Layer 9 of a small transformer language model trained on English Wikipedia (14 layers, counted from 0, width 64). Numbers have three digits each and are written without spaces.
A neuron's activation on a vector x is SiLU(gate . x) times (in . x), where the dot is the dot product.

Input weights of the MLP neurons that the questions are about. A number n stands for (n - 500) times 0.00096.
n4 gate: 480662629402607560472517533326364611626758411428703481267434556491618489756354755519730218459400399562459432567478395531472418578321456501651550425583462787617359327299584266500580437281776463
n7 gate: 483627484408504599675502486340344726441325143321604342539497484465559344729517518641472518382614714582501355444599503547590766513296528448453352430339303452374497691573680582384494573295387457
n8 gate: 466454471672346499434432670439736392591526307563524416510206472566487612491543479324456562269438608602235349862477590407454448597522653531608503460210516560341436375494642362391699427524563469
n9 gate: 398573576416507533568502360453395660571455698516548249352566206465588522403682379569565503441456471693387667579389598535405524512469470444726589573473681436500332362350402470502607023620563663
n10 gate: 423609656473374682540394528349913660779524336460419581661557577281356503548698530313555455555791401579440458473624327414584637446259692395462446463478656273517580329357325537509591577486552639
n14 gate: 405442396340484480379738251647537517350493485710418601380299432379471610568654474698478718777532505717569643357425655408459534469522209258341483582488437508540666404678588359599516392409701529
n17 gate: 542459321867482758381554413395723607309328567423364474442550522597572483527572552481532493485666296549510697337676584446266423417371572459400351580366509407490187453499330466418347359342561557
n18 gate: 593313653445310502403510684288588449531451446432585422627559498511649559462489556438322495581330602271451383779330574550729611416315334551678317419592507638633496501430483403369449525450144315
n19 gate: 694428478202612314398563622460468544160516544642444412323592436370398398247506494478536608559478758530599649480520669363688577356595462362363425329497583707382562182239464466364556429619394443
n25 gate: 470444415640443611470539546280519777514312368659487405354405626756416636563423492435631322519623412600388553522578419695425533524313388591507401337486416299545520535528543219326630465629283538
n26 gate: 614336441401308348332485391581634679601710531576524296681653324581533702275474874514251402560601590599646474362587629648381524368431435403321308485470521460647761480653417632481535448486588273
n27 gate: 433591480457371357583550597502474613360603719605559381495558419659547470433499518561558476459550635623448478565413382689112486732481415241400352491425434497385451646500337564522722392427411528
n31 gate: 406284539502369455509534435081534386591659576457445345585357309488385324502456498423401407651415595655527675702376586856512619606613524572578556521322624377458619436595398275522772413238637349
n33 gate: 561467647574407479490468521356731525638456764662519647506613397387470666461332470390596533512624316430541369648588635476577590421462319632645482628484609537287446576262634359545703542304683488
n35 gate: 469498504419671699417676666362600829526587361184516614510541428635583422602783471460389637705403559666628591507413757447647473509168404320276378405382507521320627408576680516300393563440362278
n38 gate: 284560405658466505434376573417623365696534496309461417383635366636481402503375358487692532801503455468591739419390507357339519530430437692624541306621599474519446321317512438473388383379428570
n47 gate: 367417331737440563663495663451520489463132445507621439450590647657414371673357557560422704761689552514381464579611434582347605500383652446301221502382560465636654450565539441305328464539372513
n50 gate: 555406404469409462585420408474560355610580531371570654420735440469430494589610864325504765538442605314352674572491561435634705488515579615389454625491600354401497434508520533327553380538333503
n55 gate: 628362606524693594583309584721553453417568065473478347627299236640311438412509549588655573333537389831698415488486450486604506732739445522318472511348607480686593499374376569435589676589456486
n60 gate: 449364569362502384659386331649524628294485472485318731261328440510634624522756364608367591547407489647647489439605648543261517473383362410564287504518389426450440452488400423641556371443337578
n68 gate: 342417224633511273458269446481441355430364466383553487389659589400507350490543534514692734506466545525496583559647580622587429341579535427679472502646635613556464497701657448708638435455510494
n69 gate: 321625324462330425427424607463482346480584429426624424390442445422510522374493522544417505658400477627438526542321601433259510450338269461633739410410625531405440488382542322640586380413764509
n70 gate: 531419436451356511355330707304456239620441404342403252778439552484349755649667371540514497593388499517330647382745561532529568239618349596553332485614517554456614336581421772387559498468500548
n75 gate: 245619403254391455587526628687656371344259467675443422654599581404502454475543555444434472474345635548569318369472491650486567525606301498463456486465902792432409613381498436438676495412371491
n80 gate: 621439550478480320531238495491699393556587611640703328643764689417649532350591447428563462560299616634445384428419614597468389374493393198551397605492428489582458501555433375565287308579339510
n88 gate: 516490482578509466517419532542352581511609429448676483350697397507341561267393620612634611650173512599480370470334680677451582372392352437477419491424430374481429773405514508365424507508579566
n95 gate: 628535439672506516536514262760475652631641465324333220569432506465723633715636391502570572654491481536360354501541331507478668438436215509586474446449462486397683403335437443450459617248534652
n98 gate: 331318326450571620747380447275590469408260238443451438437648639423532348520498398359536476411497524633469249346586628346359633535577461338496532531548370591415348484636672452332418747219535431
n108 gate: 657415530475422434622415494452504535548221418508658588590532364496443298375287626305495681517454429592405565546623615639437341322382443565445411560502540448234532530532373440443762685483348619
n116 gate: 465578575705503495449447580330554539413587544415408406442744469463544456301686537197558421510552518525459774416601447419408411310467419424523570386202572774518391461262501456432557194458450692
n127 gate: 577508642399368572291411689533269559625519537416535508624659353340413474535331312529522646738363612399590365434533378611249371331710289423620397563435372259480494390647436545260658463423330511
n4 in: 539641131469553479537319469438419409573603450683651441202330630620395587530635785544372449630526423606495477462383641480490610338339383526513644531519694803482593717313440702381371373435311321
n7 in: 578656714465644442392554547476387442351679423503432470332388483449710415287653529605609522495291506513658595210549458591700517410552400573393452690569803538379404580324455572555386543361368606
n8 in: 674365497648373519440650580580381529410724618333624561559362642394439588504716309421462492615351544512420107656459584551574608389460322528467547520677472391711317536542528619622575587628660552
n9 in: 585495604265501428448469300618277470361682473433372723422465450531708500680658392465460491498667332381605219448541290565575633564616543510491288355604609406437516409388321540653515444470509505
n10 in: 475536483537629693745490331448546514609503391590481472539303305517366685845341662336623572383783499587383724462674464383648361601469408490288540650591593364550504522525306495603615644510693320
n14 in: 554572388482411624406469386305618415230456551472537565637593581601500470427422667570524414579496568797663488527266380406412396480564301264505463719725461567632464200640429689480343371346571484
n17 in: 439323469470419645360400460273340619504583614594404589417321437476532443319753461583546541441601499468616752297482613353543480557573472340315479167355477352548656456562547706430398483570362361
n18 in: 492460540483107438665359517583530578401719610399486342554273325631529512548587663614573466523345386466461613538468714373403382573473523455556216603591479538631427469394525668695470395650378471
n19 in: 444390608614539423398449540463350523403314757614593364476627630391563291234388386471605645440712484357362506125607450474525444381699600572692492550462660496477505555501530537450523408654518477
n25 in: 498373462727442361481399487693396525730313483521391584321430745714631592557445363323738348585653361518394578517649528433364440508435291592477428430386356320430494456557712383358508504265531397
n26 in: 397349433577695537527388436713523563515611259608561585426507558610373396435538246303384252805610443542461373355577615625334699516362615518499546411858381591595578463570375668601540354589214341
n27 in: 245308698436576494545362629672392548421547616438500559369556477658504408478746460593440682542482526481476424591306485414530519306343743371453579328481624373263602543596568571527507415601500737
n31 in: 555611728573496374623591504580413580476533508512400342629374507327463656516346607669569408225668337568576298547501378614654728596527467541438465605438433468448400361545409548512385531421604441
n33 in: 517482762492448765372393555354609354528495461446359421371589533710511345314512547371667332351132431377470463563428577420391517566578470677529551616526707412410511386431784523582589541482454301
n35 in: 484566639603641700536374448543415613709377592208624531435523367554530338392587566593616549482569328526517689466468432543567349504483676317395394359176629214431497741445369531453433356442412420
n38 in: 380463340398449527547608598604570506524332752544486461577504426463466688644583557485087560577317604325350594383630607499684398571434545373480373467298477395401690543487381571446551541494300416
n47 in: 572433359488331443740485446453294260561349412315602255620378624359622359661440628603401558591624326293302298551482457486502393476540486586417535528239521304630653480307478636320319341438451405
n50 in: 488676601500369385445528461301541432386424508562439385468413438408432750325582530603417363450540454612577586599722304615519503631472326499483727521659581385583565375473296452676590588540443564
n55 in: 723427562398517320479588533634395660308565390608409501265587554556673551559521586581643577400623594731669705618520469468276539448600593692362326456540551537545647466741388509519523672324525630
n60 in: 559453448288797699590441737576598599702322447411400300498449497674665614493459544555443400498363678618265765637541435660689470604490418584509493580569454649347464315671515462416608680517347514
n68 in: 500385720442156595351320402516631518475448505158537505353517565600737438524427443393473370496391243588723389580580501327499397509612467495418387537549587503701538363559709600509555370623495449
n69 in: 383496653525364429475464477394603567612542627576250615515416500573602373330481568295441496393279526504661510501339497593440551498272561630630611542278517398368709355554453358564564281361342385
n70 in: 316511479627457411170659494444481589611641634606357246636458459342307503509429577462492612643605409342431489463442420621390350402561461224458460535378656273345557727496595649684342778387436853
n75 in: 489746526495569473691468397335621467483517369424548329606587330469502652457567619477406356483605624539660473297518465340340369576421533356328934487294645503553495538795503488381547662569541660
n80 in: 392241365370629554457316479759669469340657641332524624621613635515520424561427692429447553408299703468552513491512502449607261562820512497369463611511635522645571455488852637424630437402552619
n88 in: 446575462385495765633302610551434515468515388478423711385517388421478522406499568492442400495507518540700539673548508765702532714501208517409561353543660418614362613584428513510497636669445510
n95 in: 467710533285409261580488326677547486399497449578389565531440676427593419452529457550735763590562619460423498269720471433722592619438664344369463416460268380488479649390286360377434529567483513
n98 in: 355318260367615526598505478525366358474376580143588639677409619487574585604521626558540451478327651446600602466672462340351418367694520515310421447288536530555561432683529480614297660164442510
n108 in: 335729659436780578424365614550492535539353673361275594416508748409683571495711178373576427420798380592512570423572372398498661408630671633487453617484467528429433338602442406621378496354554651
n116 in: 733330577352524541466293141607496435440489537388458493344521630511451574580512447528642711323332420517592356626566568395495446474468292629430488514597370586640438634537561522761342639473629562
n127 in: 588502548340370303519601407372709516422531478660634634707509525500534409458352564506318374507319589421539377659378686495433420621433562356465500662306566342457640595388479412557508367390694333

Each question shows a token from some text and the vector x that enters the MLP there. A number n stands for (n - 500) times 0.0074.

"er": 491502572639484454471489508476438362360282524558297576614412475518507468477690519638516609453422574395506636610608275672399598683440508637715650704647465626629439628406345477503294550483522426
The neuron with the highest activation: n80

" an": 411484590550533359568386545389319626454634531439479340412523516478351390552595593407567544500352536380621604633559499458474599512583444448532475531481202471541631623378385362348277588483653516
Which two neurons fire most, strongest first? n95, n116

"ed": 331499513451445515634111388501561590501538508676741483494561714468541592447507405402575509507543587305656406429427312527621509704441437394345415650535415451590629511423532539599314573594572507
The neuron with the highest activation: n80

"a": 505574435573529398348554634578482604341304502564649572560344709646524527415572446524595530501513603375524468617245366489541531544591499521636843553586356271563488678590481489440587431435508437
The neuron with the highest activation: n25

".": 552372377453448396507499649381571518440415396678537423481660374414397469389429511546515476413428280345726520439330341394406532519450453486568662689399272560405655504499421404497447362493503565
Which two neurons fire most, strongest first? n69, n127

" st": 644619345689530659607482396512623690445565407489494450469629334312433571431561549361609489477404447446594624573497276469200619417541311492408514596512410625487630821524504450488475570400524495
Which two neurons fire most, strongest first? n116, n88

"m": 626705715446460407582487527546603592273237565458445490472546512618442493488622384440625764459339436539419418527499479553495632413477443520494579666688492602366548588336217537579538615522295436
The neuron with the highest activation: n108

" |": 520474525528412533612411638495588441465493473535410525405512537411396546590476409550599574429428401347712617485315312499479544573635547504612554635618135449406612547449543480479559474510458480
The most active neuron and its activation: n75, at about 0.23

"ay": 414553441530449592447356470505503520361371513469424584482462592390319752459743530502624566635587384323469392641469389592642516366477395497620741712686372588580517427577384572686505625537398573
Which three neurons fire most, strongest first? n70, n35, n14

" An": 400421522493462561377332587435393572347665580381394417382505606424455392509609470495442554577386629411545577602420571419534413507674472508400723647628284563624541746493341359609491593659521450
The most active neuron and its activation: n25, at about 0.36

"ost": 457605499333516604718436398465667651520541517594543486542409503491582365396569425329476417444542500313476373458578278515662556548515381532463562676677288414483620370482605517560254528381537477
Which two neurons fire most, strongest first? n10, n95

" M": 466483622546315497619420620360516661366500555499539490402635591577364511466697368370604619437373615497483507491490319532472644434583607582675752600490465337527401865499338563477462462636410602
The neuron with the highest activation: n27

"P": 386539471602407532491278542426486522418512545427395565519357644473509638623470465449580485749440400405477576516431302626392442420608469496661786555724351595425453569613593696529694432461545612
The most active neuron and its activation: n70, at about 0.91

"d": 560580458450363544468201555655422440479508423528301382648354673502439573583731494534519744542459569452630600430444345616656596508431561655415728525700565491554519700501321590358511539531405408
The neuron with the highest activation: n95

" Y": 437467371467394516536484711621397690384391555503390608323554651587312508510728397381528652423447543502535517568309390431550640363553466546482689548650508292399594846537452588493500440593497572
Which three neurons fire most, strongest first? n88, n27, n31

"9": 508471420704356531590408578431541670382459464646497492409706545385336492370716540455613547613445383430583558521586448521568588563458494625535781586566309545377566433580350617491502458390678370
The neuron with the highest activation: n50

" G": 500429396613422595461345444384436602433415564463374518559535452255506476487535451317430695499427624494628626419384313448682556404606534409444697668687480538470561886572465458614583546507485607
Which two neurons fire most, strongest first? n25, n47

"as": 444645401386420251492512737528469527318377463548627486481507452603320520400514390390579430375477488434584535618479472593573633623464400361522793604534326588468700508536448632609490607522556456
The most active neuron and its activation: n35, at about 0.28

"0": 440500544672486504473334455543560519346611613580559610500425526391303581616452482414572403388338292460605536629368280459528572568633518535731556663600506639370604332506527751354439484613623532
Which two neurons fire most, strongest first? n33, n35

"ey": 313574346502484571403433617579482586443510507453627578548441541464295646523607355400527514384644549340572519659433143459382492523522585477693721580552400630510456533529392622519484474772663558
Which three neurons fire most, strongest first? n7, n8, n33

" ad": 561504444398428454447396547503442463289625654491344500431430473693483297564639536528482289581288310481740535368673230442467399347368504512333555564552460434449608459394445454314455420519663486
Which three neurons fire most, strongest first? n17, n4, n14

" ": 434285495507439379495504485552500615375411319523455530559563465512604411315508432256462404490455441440624673541562524434375436430493576418580695552694356493264663622595527543472445676574694386
The most active neuron and its activation: n26, at about 0.56

"6": 562461467662505434380425414626517502434546513618543616408415415602453538636595554337385370452422433439685540625264352667646563489627451655578566646552419632281624405489410717488467363500646414
Which two neurons fire most, strongest first? n31, n98

"ough": 495625444500679451560228383363630621488541590660506482444312446586445501442547616510569333562515527343465454582572239369504395617284399513529652613493361477451627418408485560401248551567686617
The most active neuron and its activation: n4, at about 1.4

"1": 512370586779389748464468386376528617388487610576417617598498668486490646406553302539537625571435347385603567446633493615500368683657660383552636629433455545382721429516414480449506621481548520
The most active neuron and its activation: n17, at about 1.4

" into": 460326543430495464754359446399343456513406515527563513488502453519407286436563525430580586547320563268558520561413292548595408562494571488523542541576208428534553411524494456542320665527582444
The neuron with the highest activation: n98

"o": 431621424596565329475360429598605670401353498584398581410476490509501531332502651586588381607401442448439598559611413600543409504497391570357771463594329331488712566664474337557413468406284505
The neuron with the highest activation: n25

"ath": 375700370509513604468526600434513569510480560419516593519434533758457371642752316379525629364511496279432633656273454623530624539358581440549682670677407520499455532414327543490603554580566563
The neuron with the highest activation: n27

" t": 649629345518575401514496485453415832353435505428569436468557422494466488177651371376630600427400541481692402371457295405315594353703443522519560651451519486475597730530513566511420614501548497
The most active neuron and its activation: n19, at about 0.76

" sol": 562626340508503463382487450419549408376701498524490514441454513728588415585663426459630245507448499397551427460521370372428535470495269600564410498613514430512764740411278378488262529755594365
Which two neurons fire most, strongest first? n95, n4

"in": 485540578558731527424400666463579493424389552430199565555467477414549534417783574598501617389424503501602480551378287514549390547708337583475627712752551448379562458549277526543490455495401346
The neuron with the highest activation: n60

"al": 476577580512420469450472626484453585353426550519442447615427578677577477543659250491425654534526519392466507656302390563375338626495579447607898603701360505540597565414469470581536450530483554
Which two neurons fire most, strongest first? n27, n98

"oh": 341625337434578542450461490489543709500240493458308513294353682557497634716584421435562645452504620473521617720235574445435516570475361361333604528659449584370635527519422458530518555533424614
The most active neuron and its activation: n60, at about 1.6

" at": 462352536519549664687401398433499477481429619557426471493501547495388361376582319550556759461427504273627453476363229591429525550541554512521508692686278427533573404477487464514419698600462448
The most active neuron and its activation: n4, at about 0.42

" (": 556299413526309579682482588554367558497470422519497341465532704670525441455649403360545548374571474414600725567416331458520478512551543464584514697617435623283560551650356393505325560641657559
The neuron with the highest activation: n127

"ame": 513599426380424561508329590621486457369503493674434630505510582620511638390281470375471370598641627308459718613541388687385583518738478454599541608706502389533643493582336602446588333362629418
The most active neuron and its activation: n26, at about 0.99

" in": 549389507502467568777520457581339493376473523471459543591394455491293406290660452575639496565360416380615530560483373496642452439494681530509495654629280550549482352647396489338379591556580327
The neuron with the highest activation: n4

" and": 442424421545526566667347739479598592358528439645598350418682498428384520389574542516598558438425425378598524546437362425462549459445440467550680670500214498463566420531366386502477449354548369
The neuron with the highest activation: n69

"ick": 636661500400593636480365568626665565381694441502295550460455478615524531336388605606387575597369567304544475528526378760627407450354374488586700573661437430499652529639419631447477414710426397
Which three neurons fire most, strongest first? n26, n88, n98

" K": 481402436588489619520382488599494751376412580565416523395511517625357537506510389373515701424429668534560519576333368526547505444509519493581751670655476306497528865535400461633628497550452672
Which three neurons fire most, strongest first? n27, n88, n47